Layer 7 of a small transformer language model trained on English Wikipedia (20 layers, counted from 0, width 128).
A neuron's activation on a vector x is SiLU(gate . x) times (in . x), where the dot is the dot product.
The model reads these tokens: " they" " have" " found" " ev" "id" "ence" " of" " a" " Sp" "an" "ish" " m" "ission" " on" " the"

The vector x that enters this layer's MLP at each token. A number n stands for (n - 500) times 0.01.
0 " they": 548,264,547,351,718,430,718,572,515,650,495,370,371,425,258,409,487,482,562,364,696,393,735,619,283,235,602,489,203,362,273,581,527,609,516,565,294,285,462,388,345,710,627,472,624,718,194,558,576,662,636,607,628,456,522,573,559,512,701,367,437,711,309,672,328,285,476,486,677,711,222,576,567,610,672,435,479,351,627,422,211,572,686,460,359,448,273,635,604,589,395,593,384,475,507,821,470,734,488,387,629,496,664,505,411,704,630,58,564,625,548,585,677,698,710,320,925,371,771,408,900,432,606,328,315,569,601,523
1 " have": 646,512,405,336,463,366,851,342,657,568,414,594,491,355,409,374,229,442,520,421,583,560,639,515,488,346,618,374,296,425,326,639,308,591,657,464,489,229,619,548,537,469,579,631,680,465,245,687,377,447,348,634,589,425,568,598,216,687,562,354,552,612,475,513,407,392,303,651,681,491,230,343,583,650,572,411,390,511,371,228,315,410,635,421,362,495,379,391,403,680,541,641,244,608,538,851,468,772,404,425,228,634,621,532,607,638,582,340,365,395,463,415,747,625,593,524,654,327,748,431,770,308,416,513,336,421,286,762
2 " found": 592,432,391,286,410,459,795,517,632,423,496,566,658,664,321,467,408,461,535,438,419,563,491,614,618,328,583,486,735,430,405,439,136,680,438,629,344,341,476,308,458,438,857,463,626,551,596,468,397,717,360,533,473,270,601,601,152,659,571,485,458,645,487,431,573,633,490,601,728,567,508,504,679,250,558,777,623,618,625,432,496,407,638,506,216,510,447,518,455,615,470,501,331,606,621,587,545,575,302,587,367,589,605,544,833,645,589,398,241,487,539,532,751,700,292,305,573,352,532,362,396,451,338,359,195,576,454,596
3 " ev": 671,327,358,361,701,388,450,532,467,779,584,581,485,346,408,376,505,578,251,557,514,551,474,573,720,724,651,462,692,293,342,464,419,858,509,524,403,567,601,388,489,701,951,543,482,872,669,699,517,544,420,477,459,265,510,491,335,324,419,359,582,521,357,544,342,757,464,559,428,730,558,605,662,756,453,505,630,555,540,294,526,494,715,678,450,612,449,343,447,683,692,653,431,351,540,687,496,595,532,539,401,438,691,455,782,707,499,334,546,636,391,425,591,540,408,230,531,318,572,547,453,657,451,321,285,686,360,761
4 "id": 559,569,465,448,563,488,517,427,644,489,597,339,689,427,397,471,437,418,369,523,597,422,547,771,622,392,419,322,495,530,500,353,391,688,665,497,461,500,454,496,378,752,572,450,521,681,710,603,617,268,561,426,560,372,734,475,191,594,616,654,468,506,166,511,546,561,320,617,628,766,635,631,432,675,668,381,547,540,333,416,588,653,535,461,384,560,559,585,448,472,387,661,404,371,522,731,413,596,238,581,618,363,811,400,666,493,545,665,412,667,547,373,737,433,395,400,626,640,516,315,403,592,338,315,397,96,549,612
5 "ence": 509,439,550,713,585,492,723,285,563,532,446,570,556,335,367,608,731,547,349,480,447,407,291,516,567,404,539,368,402,429,305,735,323,687,820,546,403,509,345,470,415,576,521,496,560,640,528,492,748,368,549,453,652,395,471,592,403,648,519,739,244,612,511,419,541,423,546,412,626,462,452,410,546,444,525,324,583,511,646,403,652,665,658,600,545,650,108,600,614,620,354,761,451,580,478,656,215,463,511,713,602,442,732,611,713,431,559,478,427,551,258,478,668,556,153,242,784,545,696,366,547,490,378,439,542,633,413,816
6 " of": 495,389,672,384,790,424,640,262,641,586,448,453,563,531,308,475,430,508,502,525,507,489,555,596,568,532,532,316,634,528,497,464,265,424,656,551,383,404,495,476,331,626,623,545,538,386,501,541,558,491,466,474,591,329,553,791,417,615,411,364,501,580,485,623,501,521,389,618,578,384,717,533,541,781,535,666,529,492,418,469,358,703,570,477,385,390,603,588,469,497,380,727,357,614,394,615,536,622,475,535,313,400,568,425,663,436,640,648,487,520,386,690,398,469,399,484,711,437,580,517,416,510,383,514,414,471,468,569
7 " a": 534,402,458,625,594,372,733,343,451,653,822,469,450,573,588,474,533,353,631,493,582,321,526,988,526,671,577,475,584,437,333,318,649,681,656,679,399,707,450,465,561,512,368,553,781,443,476,590,699,628,574,616,359,314,655,599,315,407,646,491,592,359,372,612,535,394,465,586,727,618,536,481,531,751,321,761,588,515,421,552,221,640,239,499,394,758,314,471,347,427,250,603,329,470,401,564,428,479,648,383,505,495,403,369,508,319,379,686,522,537,504,560,498,723,311,671,457,437,593,401,573,432,358,261,659,518,445,461
8 " Sp": 454,474,356,494,438,545,458,577,662,483,551,482,374,309,488,201,555,467,418,549,387,647,580,495,400,470,451,307,575,211,428,496,395,487,462,574,471,585,303,476,412,616,504,310,444,887,531,520,741,224,454,724,326,763,543,469,330,535,668,204,324,486,438,498,494,459,316,650,530,502,570,417,311,446,608,474,508,525,340,378,353,491,725,473,567,680,461,566,438,688,721,556,642,392,411,373,322,536,339,502,455,156,550,690,768,435,367,655,506,352,452,415,283,614,436,287,369,232,524,559,665,638,484,511,443,603,257,657
9 "an": 544,286,418,670,290,599,491,532,479,425,521,330,614,587,399,568,355,536,412,366,498,591,438,552,662,431,449,579,403,490,563,690,257,744,658,618,396,549,520,498,431,467,530,563,636,776,489,474,529,400,527,494,277,391,699,264,447,499,351,939,654,581,597,707,389,497,564,699,661,373,498,461,394,610,426,528,682,762,596,421,458,478,452,748,528,481,536,491,803,607,538,550,438,657,622,604,684,408,359,580,549,472,307,541,534,478,462,575,374,516,385,351,601,607,419,479,281,538,465,399,518,453,683,522,361,126,574,550
10 "ish": 403,583,471,615,620,568,588,513,447,488,386,264,476,647,522,404,496,630,468,620,518,415,366,400,550,386,405,594,546,364,626,804,372,744,483,564,436,420,401,365,483,541,458,497,527,692,497,612,757,613,409,416,550,543,751,677,507,598,440,585,512,522,474,644,685,563,697,753,698,312,473,309,498,616,553,366,345,689,502,623,473,688,638,662,493,642,440,413,524,478,239,476,454,403,502,589,478,245,472,571,582,302,515,567,479,356,735,597,453,527,495,417,298,848,242,365,592,530,633,396,390,540,397,332,450,438,369,685
11 " m": 473,554,628,323,453,239,631,535,615,544,367,497,510,324,608,557,342,656,551,486,538,637,671,235,699,740,521,423,577,559,238,582,634,465,390,477,604,588,305,566,411,552,545,268,607,747,621,691,580,544,471,525,395,468,793,467,300,428,495,363,271,426,452,317,271,488,411,547,622,359,384,572,630,811,454,748,435,757,632,530,306,685,293,833,545,485,567,511,528,547,561,644,238,614,412,634,444,565,611,581,315,370,508,484,795,630,353,496,476,472,653,439,488,580,367,345,469,601,627,467,583,745,279,361,583,584,457,590
12 "ission": 596,299,541,656,495,404,761,386,386,398,467,538,342,435,520,668,515,615,551,561,492,351,550,324,518,577,514,435,457,333,490,512,422,863,689,588,456,312,331,509,382,473,597,491,478,573,452,553,495,528,366,339,564,460,610,589,305,431,637,565,572,615,436,317,494,251,471,369,918,384,428,331,744,443,338,430,470,655,798,522,500,453,748,534,355,625,351,811,558,450,370,563,389,522,535,566,391,521,498,434,452,520,417,615,727,449,639,673,442,643,489,488,382,528,376,619,458,645,420,322,359,721,382,484,523,505,436,634
13 " on": 523,518,655,522,636,503,444,172,565,441,540,482,488,454,301,689,634,493,541,494,760,443,319,708,501,517,605,470,477,537,496,627,263,515,488,389,295,464,219,535,658,636,670,722,609,496,485,476,493,415,476,412,344,261,370,598,479,564,639,421,546,648,393,465,505,308,437,616,631,442,650,420,694,737,528,648,458,426,290,435,453,546,420,721,376,474,422,465,588,406,482,486,289,424,571,339,428,781,466,337,222,349,376,465,790,489,544,485,370,287,479,747,229,538,503,324,609,434,523,699,495,562,505,508,403,262,408,451
14 " the": 486,347,410,530,606,447,527,362,465,555,629,436,457,525,545,112,371,575,578,378,539,363,379,600,505,664,499,409,540,451,264,540,215,579,598,532,360,652,383,415,554,636,441,539,495,589,64,461,567,356,486,502,622,477,530,523,534,441,491,640,494,598,533,477,565,430,357,538,754,486,502,550,624,523,532,630,535,225,314,387,458,641,340,601,412,694,531,501,510,376,576,455,395,475,455,562,516,521,543,287,386,541,428,333,510,522,412,449,356,609,487,315,512,726,301,544,520,552,595,407,363,450,432,267,444,328,502,575

Each question shows the input weights of one neuron of the MLP. A number n stands for (n - 500) times 0.0015.

n138 gate: 644,481,503,455,419,324,513,497,543,472,461,571,485,509,670,596,645,517,524,505,620,480,440,482,464,482,500,456,644,568,596,553,551,394,361,569,407,524,687,377,506,392,576,545,515,485,488,432,290,434,533,557,539,333,642,443,467,663,446,388,500,523,628,537,692,597,597,343,356,677,506,630,506,549,603,349,645,387,598,563,648,458,473,382,513,539,589,642,524,459,461,500,564,480,427,534,508,621,580,629,736,571,513,515,509,643,447,390,619,341,592,467,716,307,629,411,530,482,445,603,625,500,583,672,659,576,591,323
n138 in: 592,450,449,481,326,360,548,575,676,607,596,535,406,512,563,590,454,474,454,508,509,509,360,584,402,539,483,421,459,621,593,392,415,672,506,339,559,616,565,528,509,602,535,544,470,494,541,393,388,566,587,427,458,566,428,572,332,484,255,533,410,583,394,361,455,542,383,605,471,359,543,562,436,616,386,520,621,393,339,574,552,479,415,495,475,475,495,694,543,402,395,497,726,245,579,585,480,522,327,364,324,538,523,550,625,467,634,643,352,276,397,482,374,377,480,462,399,618,488,554,476,480,459,689,412,447,449,409
On which token does it fire most, and how strongly? 5 "ence", at about 0.29

n147 gate: 621,456,528,377,616,437,525,476,345,466,515,653,440,443,471,460,503,505,638,572,494,486,670,443,469,663,525,571,442,439,655,378,511,526,381,477,704,576,553,576,632,532,467,405,298,325,492,306,512,628,386,503,454,327,553,545,483,476,515,614,440,486,568,433,460,603,475,352,323,586,694,536,653,518,406,368,409,473,379,495,451,349,345,513,497,357,619,462,773,455,409,534,582,455,398,532,383,444,588,547,567,544,283,436,469,438,489,580,508,455,511,511,527,547,624,581,478,406,509,428,526,430,539,585,572,572,591,561
n147 in: 474,584,423,319,323,675,439,437,422,331,634,585,431,373,627,565,611,704,410,388,515,536,437,463,590,402,362,521,469,361,391,591,503,601,509,454,588,452,525,407,506,449,567,434,494,514,455,315,390,698,558,531,454,516,539,417,469,488,527,682,342,648,515,400,430,356,500,368,595,385,465,435,617,536,516,385,442,484,389,563,400,446,563,508,518,476,507,500,477,491,362,362,486,505,447,538,436,620,511,449,486,710,676,542,594,526,500,523,558,429,407,684,516,420,506,492,494,442,591,473,711,654,401,589,554,634,399,595
Its two highest activations, in order, are on tokens 6 " of", 14 " the"

n253 gate: 497,599,577,551,491,427,487,602,461,508,414,706,467,523,675,497,497,377,481,599,534,561,489,455,402,527,439,519,439,590,574,404,500,500,407,395,395,527,447,570,616,486,436,497,410,262,547,573,233,521,455,673,627,586,478,353,707,554,305,437,452,589,375,426,494,473,415,509,310,571,528,606,515,630,423,531,446,407,442,543,384,678,371,424,564,448,471,523,467,503,524,401,793,606,509,523,297,556,319,545,472,581,545,397,518,461,573,214,558,542,463,397,514,528,561,515,314,503,319,582,442,446,512,449,596,509,678,374
n253 in: 566,353,477,374,420,561,453,448,393,621,669,503,450,490,647,406,567,443,548,494,493,439,544,414,363,446,471,591,684,540,503,333,344,485,513,626,466,348,529,448,516,717,455,595,643,575,562,444,393,563,477,500,480,449,507,254,536,690,570,533,610,529,548,434,634,369,435,551,620,474,392,816,280,563,497,379,500,388,515,563,442,520,670,473,553,409,596,574,365,493,500,799,644,497,701,500,478,422,299,629,378,611,471,395,388,398,639,581,583,464,411,430,287,571,626,601,562,761,595,409,738,421,621,463,638,519,613,454
On which three tokens does it fire most, strongest first? 11 " m", 13 " on", 3 " ev"

n358 gate: 538,508,439,410,447,623,547,600,452,514,459,433,402,466,411,445,457,475,680,513,416,486,511,409,564,506,520,475,529,376,697,509,736,391,456,441,588,617,398,609,564,478,589,544,500,396,587,503,541,565,627,415,565,506,590,456,685,394,423,430,583,554,460,673,442,628,273,536,371,546,500,430,473,322,427,549,423,746,555,292,583,544,505,468,569,535,487,656,464,450,651,453,583,712,451,475,547,381,408,322,316,463,408,456,447,482,540,563,625,547,503,438,579,385,649,555,462,559,295,547,497,553,669,500,428,491,713,500
n358 in: 518,590,409,550,326,543,355,394,566,530,428,572,649,449,488,439,523,604,545,551,422,589,463,506,394,524,418,391,353,409,564,594,436,555,450,674,500,568,509,516,623,732,615,467,450,677,672,284,484,515,506,497,402,523,441,450,556,318,531,414,346,435,414,427,478,560,344,539,440,474,482,494,434,404,469,494,399,539,547,444,520,623,362,497,610,587,430,566,560,369,565,580,429,577,587,572,569,746,486,338,291,369,353,526,582,488,595,620,414,438,658,378,591,539,641,456,698,426,352,514,613,357,561,435,550,537,595,413
On which token does it fire most? 12 "ission"

n295 gate: 625,575,644,326,681,359,552,513,421,482,524,323,461,513,435,440,538,503,593,541,494,587,580,567,540,599,516,456,421,539,560,371,624,544,349,520,606,497,610,451,386,511,399,365,430,388,381,573,467,514,497,616,556,409,433,564,667,607,462,696,405,479,512,564,232,407,309,428,467,533,486,440,588,523,577,466,430,563,350,476,543,467,436,525,426,592,539,333,463,465,553,506,603,354,481,610,505,529,521,435,592,472,687,437,478,727,505,562,659,531,449,458,398,432,391,464,555,514,588,598,497,315,483,550,416,612,559,519
n295 in: 468,498,668,457,599,510,495,490,429,462,451,549,535,453,454,508,484,446,590,461,599,432,492,508,579,326,495,675,516,394,550,547,500,488,484,245,577,436,484,380,500,592,516,525,581,408,388,490,362,441,549,687,573,464,452,554,540,577,401,549,522,379,576,559,396,552,639,428,500,590,525,378,302,498,518,450,338,628,390,505,646,521,517,419,489,483,390,510,508,560,621,619,633,548,363,513,449,460,686,695,480,627,331,545,364,444,634,375,448,388,528,527,554,568,484,283,527,438,500,553,617,401,519,446,569,471,462,381
Its two highest activations, in order, are on tokens 0 " they", 1 " have"

n357 gate: 486,419,455,458,480,486,558,622,497,608,429,439,551,661,284,484,563,575,472,629,393,283,465,497,512,372,407,675,365,466,381,712,689,555,441,554,366,627,377,421,497,398,511,419,560,428,539,545,555,548,534,531,528,562,405,401,497,335,533,294,401,643,512,664,564,443,423,474,550,445,419,567,318,559,524,492,506,511,602,408,448,592,379,626,506,453,473,486,529,431,474,472,552,558,506,420,577,595,476,392,730,385,622,486,587,382,566,529,514,368,405,494,465,476,530,575,578,597,327,623,500,575,573,605,631,362,494,470
n357 in: 413,505,503,607,547,428,510,667,517,518,422,661,359,368,514,536,590,550,453,505,444,407,516,503,563,514,394,448,564,400,407,720,575,495,582,547,460,637,538,602,380,401,471,363,481,516,438,387,491,604,481,567,533,492,572,533,579,305,454,687,448,576,400,505,575,456,690,435,623,478,475,559,522,587,393,564,370,469,370,482,412,359,482,490,642,578,469,566,620,509,379,464,542,585,420,482,544,539,609,464,570,473,441,516,527,595,537,478,582,582,758,539,503,474,556,370,492,412,433,591,428,344,470,635,598,423,307,274
On which three tokens does it fire most, strongest first? 0 " they", 4 "id", 10 "ish"

n32 gate: 588,435,363,307,388,557,437,606,536,525,322,402,225,531,399,566,472,517,481,575,689,754,475,559,628,458,517,596,678,393,509,358,611,500,485,359,406,556,636,535,605,389,494,530,603,465,558,310,531,647,385,603,441,469,401,524,418,441,543,500,358,396,675,464,594,503,486,419,431,491,461,546,491,436,503,514,533,511,364,480,602,445,562,479,472,562,518,338,416,565,562,438,455,404,322,533,351,533,614,516,469,532,738,335,468,561,637,381,449,459,424,414,449,303,400,584,604,621,419,433,473,611,436,588,431,531,574,535
n32 in: 601,568,568,356,438,344,605,366,462,454,572,514,372,485,596,454,422,488,503,599,380,443,497,497,419,528,506,438,650,512,465,436,544,580,682,531,443,475,787,612,610,409,560,448,438,470,552,584,404,444,537,213,652,559,484,488,414,346,681,579,264,583,471,521,622,357,533,503,398,597,390,530,626,500,509,618,410,569,460,556,634,546,602,497,284,491,319,217,600,454,457,512,614,465,657,532,445,705,626,483,593,536,420,604,328,580,482,506,700,565,580,344,568,592,428,427,540,603,475,585,569,383,497,565,456,524,426,412
On which token does it fire most, and how strongly? 3 " ev", at about 4.3

n121 gate: 569,442,500,452,620,439,363,472,603,537,495,514,443,425,458,514,520,580,543,541,476,660,517,566,379,539,442,610,403,461,676,472,593,439,626,425,605,703,485,595,548,568,453,481,497,529,580,342,555,587,431,606,213,494,472,425,521,487,591,391,560,600,484,412,562,591,564,395,310,647,561,633,246,511,683,662,524,537,455,463,567,559,514,374,538,368,699,399,421,525,470,560,515,483,609,531,500,646,403,575,483,620,659,340,315,619,544,488,465,473,368,567,529,190,465,621,485,536,365,406,503,472,491,434,557,465,717,521
n121 in: 438,457,546,565,599,665,315,546,556,480,473,701,606,598,435,584,605,306,377,554,595,332,618,550,524,456,536,627,605,662,471,583,471,469,574,713,519,466,540,532,571,503,572,609,438,439,567,593,503,361,531,550,488,624,536,606,648,654,513,424,537,255,229,515,436,703,379,503,371,345,544,366,434,478,547,514,683,503,509,468,431,408,497,472,477,565,511,443,704,539,543,388,485,416,576,491,532,326,585,511,687,413,330,460,574,426,373,560,482,475,506,578,349,255,488,530,518,649,516,518,397,576,616,540,342,374,534,354
On which token does it fire most, and how strongly? 0 " they", at about 1.1

n127 gate: 581,546,488,543,410,449,466,352,512,604,349,511,374,421,570,500,607,428,631,583,488,511,386,526,313,374,433,384,656,642,470,518,495,592,474,541,467,410,529,370,630,436,443,535,447,463,517,533,453,488,573,610,421,556,344,380,468,543,329,346,485,481,345,406,363,685,406,392,412,606,491,554,429,374,536,552,503,467,573,659,537,440,463,466,435,412,604,463,512,331,450,614,508,601,540,399,664,576,417,533,599,746,547,555,448,694,557,509,404,294,458,292,441,560,452,598,454,617,452,354,574,638,529,602,574,614,576,623
n127 in: 250,734,666,680,580,599,442,611,447,645,446,590,528,739,484,564,521,394,592,494,374,608,556,333,669,459,437,396,406,657,286,471,529,497,494,463,529,423,482,417,414,626,361,445,401,628,607,436,626,506,615,631,491,675,318,416,540,602,649,517,310,580,623,532,596,525,482,579,572,573,487,305,668,475,553,468,469,471,603,405,743,518,452,486,635,588,381,587,616,608,590,491,461,656,458,407,587,494,474,618,521,548,379,436,605,540,554,594,422,435,479,391,497,535,461,637,616,569,437,444,547,421,393,429,567,346,556,482
On which token does it fire most? 3 " ev"

n447 gate: 520,622,549,689,580,553,518,428,317,446,410,560,393,458,561,476,642,508,547,426,567,617,582,434,588,558,539,563,553,454,450,550,619,516,471,371,423,400,770,543,432,475,469,279,509,418,560,535,537,540,480,396,399,654,295,624,425,598,428,594,517,497,638,470,503,544,405,627,424,613,535,540,588,420,558,420,535,365,407,393,411,273,526,382,558,397,523,372,588,418,457,416,522,417,368,492,627,446,448,580,424,479,640,455,574,611,318,509,439,480,395,422,464,537,506,404,429,396,535,396,416,467,457,650,476,724,286,418
n447 in: 648,413,446,671,464,512,410,595,719,574,598,519,620,468,439,448,297,544,420,475,432,547,305,415,613,632,436,487,500,509,528,406,532,289,378,473,644,424,401,492,612,615,637,412,619,393,452,589,582,454,509,569,344,506,704,515,555,506,580,555,564,314,779,408,423,454,539,722,521,596,373,518,537,596,544,565,396,523,458,451,479,452,592,436,510,690,572,418,503,731,421,451,453,526,622,457,526,460,468,494,417,577,405,470,352,449,500,639,559,473,532,712,512,480,708,614,545,356,627,566,438,676,422,695,578,506,442,545
On which token does it fire most, and how strongly? 8 " Sp", at about 2.4

n8 gate: 414,406,548,453,378,541,380,539,421,623,518,470,621,509,401,421,465,480,632,623,473,657,466,413,698,274,604,626,523,399,380,475,613,434,524,566,540,339,470,517,479,441,480,542,464,438,556,581,615,584,536,487,374,620,469,641,512,541,581,535,458,566,597,483,449,385,485,439,395,741,424,609,549,630,634,637,569,262,433,394,431,530,380,617,506,538,691,396,394,506,446,410,512,469,465,356,542,371,432,531,559,614,568,379,310,293,547,591,382,512,468,449,615,455,500,535,512,720,482,596,494,579,373,524,370,599,356,691
n8 in: 553,423,571,459,488,474,423,665,548,623,500,522,476,586,500,483,595,426,462,478,430,370,497,476,584,422,638,415,535,578,435,368,433,486,413,381,279,414,341,492,568,492,596,400,536,368,553,489,465,521,731,417,545,471,494,563,545,541,606,571,494,623,724,489,329,494,497,448,599,421,482,521,503,645,645,614,512,371,326,423,540,447,514,394,563,442,451,414,561,368,347,548,540,528,523,668,307,246,503,450,511,495,316,426,390,482,439,633,483,509,317,413,812,475,416,359,550,518,582,449,539,590,447,587,446,520,296,661
On which token does it fire most, and how strongly? 14 " the", at about 0.54

n63 gate: 428,603,578,615,524,571,462,397,433,458,455,467,369,757,336,472,523,480,628,459,435,609,512,373,609,604,544,564,476,472,706,335,457,455,485,657,491,518,363,365,527,340,420,604,706,509,464,548,484,673,433,552,467,619,316,634,527,545,354,401,588,480,645,448,196,436,462,450,585,613,457,548,735,394,494,387,546,367,550,546,608,461,448,577,580,500,466,494,429,248,436,512,564,568,429,474,401,455,563,531,454,725,595,581,548,410,479,479,646,533,448,515,433,486,639,411,467,494,556,348,518,325,461,491,434,538,664,405
n63 in: 509,346,485,577,464,385,457,450,595,486,610,497,414,477,457,434,541,584,514,492,385,662,477,518,487,528,594,561,426,395,663,525,377,562,640,452,556,697,530,497,617,422,231,390,336,536,527,517,646,409,512,631,622,741,627,628,594,465,424,472,384,355,421,442,506,540,411,481,535,643,478,410,429,593,263,599,353,409,461,486,638,425,389,547,590,388,386,430,478,458,384,515,541,509,453,506,329,523,463,562,483,547,608,793,494,467,450,494,529,609,366,503,419,466,695,506,605,494,367,273,497,575,329,348,443,595,591,509
On which token does it fire most? 13 " on"

n395 gate: 494,503,512,429,386,620,526,508,595,412,492,452,450,639,417,470,579,511,489,655,401,449,634,368,596,485,466,682,454,464,506,515,608,546,509,424,603,482,581,424,483,567,380,269,521,399,593,478,500,485,497,468,562,371,546,538,433,484,469,465,476,447,656,458,591,538,514,383,197,486,641,523,434,286,497,462,509,533,448,469,767,404,420,569,394,379,638,489,357,460,444,468,673,437,675,506,437,429,603,549,486,550,411,546,695,631,429,545,619,348,337,473,483,426,646,509,523,420,587,403,601,369,775,521,478,406,565,537
n395 in: 362,386,537,587,703,470,568,547,428,439,564,538,415,486,295,686,484,373,510,515,434,648,478,503,466,400,720,562,585,505,541,462,487,497,517,477,381,508,444,434,377,468,417,463,574,425,656,614,412,341,415,531,375,646,384,440,379,488,456,546,426,565,597,422,630,414,450,439,373,464,587,600,457,589,503,616,688,574,597,416,615,307,386,544,443,430,631,601,474,554,543,514,582,452,467,330,269,548,353,434,380,541,546,458,534,601,415,600,429,463,335,520,481,576,472,561,478,639,526,428,466,430,528,517,375,417,599,508
On which token does it fire most? 10 "ish"

n246 gate: 344,381,675,535,585,484,456,452,522,582,338,458,572,542,422,611,497,434,589,495,438,388,437,530,497,417,738,540,511,443,477,469,482,678,517,525,525,555,332,520,541,341,430,551,478,443,473,392,476,420,381,525,544,518,552,605,566,520,373,595,478,505,431,482,619,692,535,588,642,594,323,376,537,430,448,508,564,464,620,571,596,549,364,462,331,475,666,675,587,326,459,508,503,631,546,572,267,456,404,674,479,585,491,543,385,407,529,508,508,538,376,564,479,497,543,411,495,578,396,578,650,518,432,472,458,468,522,559
n246 in: 384,453,543,531,602,403,507,475,437,702,430,420,568,521,443,675,537,536,490,411,544,442,369,392,418,416,490,457,392,583,525,494,403,622,557,629,411,487,447,523,535,400,395,565,505,537,481,427,520,611,370,313,560,286,627,549,522,606,506,593,484,691,542,492,551,399,405,525,555,505,470,508,442,493,312,500,397,419,417,541,628,417,611,321,460,498,432,596,410,534,365,532,479,397,576,533,576,525,625,525,561,578,459,580,446,428,687,393,594,624,637,416,407,518,487,407,580,484,384,421,585,377,457,430,505,440,446,646
On which token does it fire most, and how strongly? 5 "ence", at about 20

n254 gate: 587,554,468,429,296,579,534,403,470,560,505,495,391,416,380,453,683,514,335,481,289,424,595,462,389,471,483,592,551,514,395,521,555,449,544,544,479,346,609,427,549,340,600,511,547,366,414,434,334,538,365,553,550,581,570,559,512,574,405,280,702,528,600,530,412,459,412,584,415,760,503,635,494,311,608,380,485,571,408,503,466,592,423,383,491,546,419,610,459,580,725,520,511,557,603,404,527,402,566,522,409,505,497,612,572,448,585,467,658,410,542,509,402,519,537,471,434,550,327,472,538,461,454,590,442,452,679,251
n254 in: 387,522,461,348,587,477,457,387,588,472,427,430,506,667,388,413,448,608,562,358,476,544,466,641,467,319,613,648,465,494,438,389,452,600,515,632,568,616,553,570,488,389,556,531,431,491,633,635,661,353,521,546,382,297,384,410,434,541,459,312,626,620,528,514,601,542,485,482,611,794,558,588,506,638,426,570,536,382,475,386,488,479,571,574,506,596,435,338,509,453,380,302,474,433,497,554,525,713,491,408,489,543,526,527,649,450,404,555,523,587,537,557,400,494,538,420,479,560,720,503,355,350,337,449,407,334,699,535
On which token does it fire most, and how strongly? 2 " found", at about 2.3

n209 gate: 658,430,403,528,559,511,342,443,440,627,418,343,539,545,476,384,338,626,463,562,644,440,576,314,551,598,384,485,638,500,536,497,630,525,320,524,358,521,468,462,453,411,362,653,633,540,485,511,607,574,639,420,541,517,500,402,650,562,691,470,530,666,549,464,420,577,526,533,434,564,458,604,304,431,551,654,568,257,350,506,329,579,462,497,350,538,505,369,437,503,592,518,483,409,373,580,492,525,369,527,447,529,545,483,506,555,603,440,548,547,545,622,413,456,580,587,590,791,593,556,437,592,389,606,603,489,648,598
n209 in: 424,505,455,521,610,528,318,636,443,444,502,352,597,571,460,500,286,338,474,557,535,484,341,356,343,554,402,539,387,529,474,599,628,521,381,446,494,438,307,500,626,492,401,697,616,475,539,601,454,457,577,566,378,381,601,585,568,515,595,657,392,294,512,446,455,334,553,651,437,586,303,614,500,451,478,445,443,354,529,386,456,553,464,503,515,583,577,372,658,390,520,415,393,534,522,556,495,527,538,584,543,438,396,517,539,539,608,555,549,432,535,665,552,518,519,508,617,637,506,664,549,594,480,432,457,483,301,472
On which token does it fire most, and how strongly? 0 " they", at about 3.6

n38 gate: 483,673,500,353,460,517,442,434,379,444,429,477,437,388,629,489,582,346,500,562,378,445,533,432,574,408,541,440,519,524,564,541,575,521,520,477,538,381,691,553,452,489,489,537,452,394,466,521,518,568,391,600,346,389,560,389,628,747,360,539,560,334,361,460,631,687,458,226,436,575,596,357,404,377,543,601,489,412,458,622,684,486,349,477,382,377,619,514,590,464,546,417,596,378,578,567,460,630,379,585,616,518,657,483,438,565,411,442,437,421,595,400,484,481,464,447,503,660,468,551,626,600,556,466,581,572,626,511
n38 in: 444,617,679,516,547,560,463,508,659,553,449,577,521,420,559,583,420,455,340,222,509,328,497,533,587,473,546,373,448,384,351,473,506,371,518,535,436,456,553,522,600,514,526,344,562,500,453,456,367,530,313,596,292,506,488,461,541,484,364,422,411,568,500,581,569,584,457,397,512,657,612,581,428,569,604,621,533,611,563,367,389,512,411,624,400,511,544,586,416,335,737,263,480,511,538,503,686,658,556,599,673,353,599,509,600,521,393,536,440,465,353,595,503,426,451,378,593,438,388,475,691,492,506,485,506,589,568,459
On which token does it fire most, and how strongly? 10 "ish", at about 0.76

n310 gate: 560,470,652,697,530,512,304,522,588,317,383,503,588,512,542,582,465,423,587,434,613,439,405,455,628,691,465,506,523,551,584,450,443,403,359,461,630,683,497,528,452,289,529,475,355,335,536,339,381,470,455,519,585,652,459,400,590,484,522,525,612,523,572,317,500,467,377,398,357,686,601,364,448,402,460,433,497,542,347,557,605,470,333,404,538,464,403,628,576,430,406,560,698,472,565,489,540,514,548,522,497,530,669,459,449,506,611,485,381,473,543,424,509,391,535,364,414,406,521,440,382,335,399,524,596,295,754,556
n310 in: 590,581,507,468,463,415,551,590,616,762,360,719,500,292,348,535,562,487,388,617,606,425,519,618,603,660,455,298,375,639,639,562,506,335,631,419,355,544,440,503,563,481,559,531,250,510,447,468,543,524,314,388,591,616,468,422,537,432,437,368,514,593,262,653,541,323,303,469,395,308,455,457,514,555,535,500,463,547,556,622,474,530,605,380,464,553,447,464,469,684,358,625,523,604,533,636,405,610,691,491,745,415,511,566,457,293,507,295,487,671,439,276,484,600,497,609,593,558,421,286,568,554,327,443,557,451,527,592
On which three tokens does it fire most, strongest first? 9 "an", 13 " on", 2 " found"

n430 gate: 632,606,587,506,512,465,398,589,310,506,401,593,540,427,603,554,585,543,723,456,414,488,319,727,523,460,576,646,450,528,656,571,565,486,672,639,512,774,715,576,551,417,559,497,476,503,491,367,461,551,597,476,646,630,547,555,708,644,598,497,546,540,569,597,446,488,527,401,391,577,605,583,509,407,350,371,546,514,522,589,573,419,566,626,551,542,518,468,365,494,676,367,766,511,589,551,582,427,557,643,534,609,461,613,533,548,444,286,410,497,393,558,540,458,515,491,434,430,429,446,610,308,455,645,511,474,473,538
n430 in: 554,567,473,506,561,468,465,447,620,438,306,464,466,582,589,626,300,462,566,575,460,338,575,697,526,445,564,557,518,324,581,594,374,556,394,285,609,434,530,525,389,500,462,523,521,452,398,477,529,546,506,489,488,500,465,463,327,513,255,425,402,633,563,480,503,439,624,615,618,619,454,679,788,308,668,415,607,446,463,651,374,545,389,597,426,581,664,465,389,315,512,543,418,438,390,463,625,523,405,548,477,582,470,533,349,347,414,571,635,391,305,653,480,528,376,527,491,509,361,532,540,506,380,615,526,506,421,503
On which three tokens does it fire most, strongest first? 3 " ev", 5 "ence", 0 " they"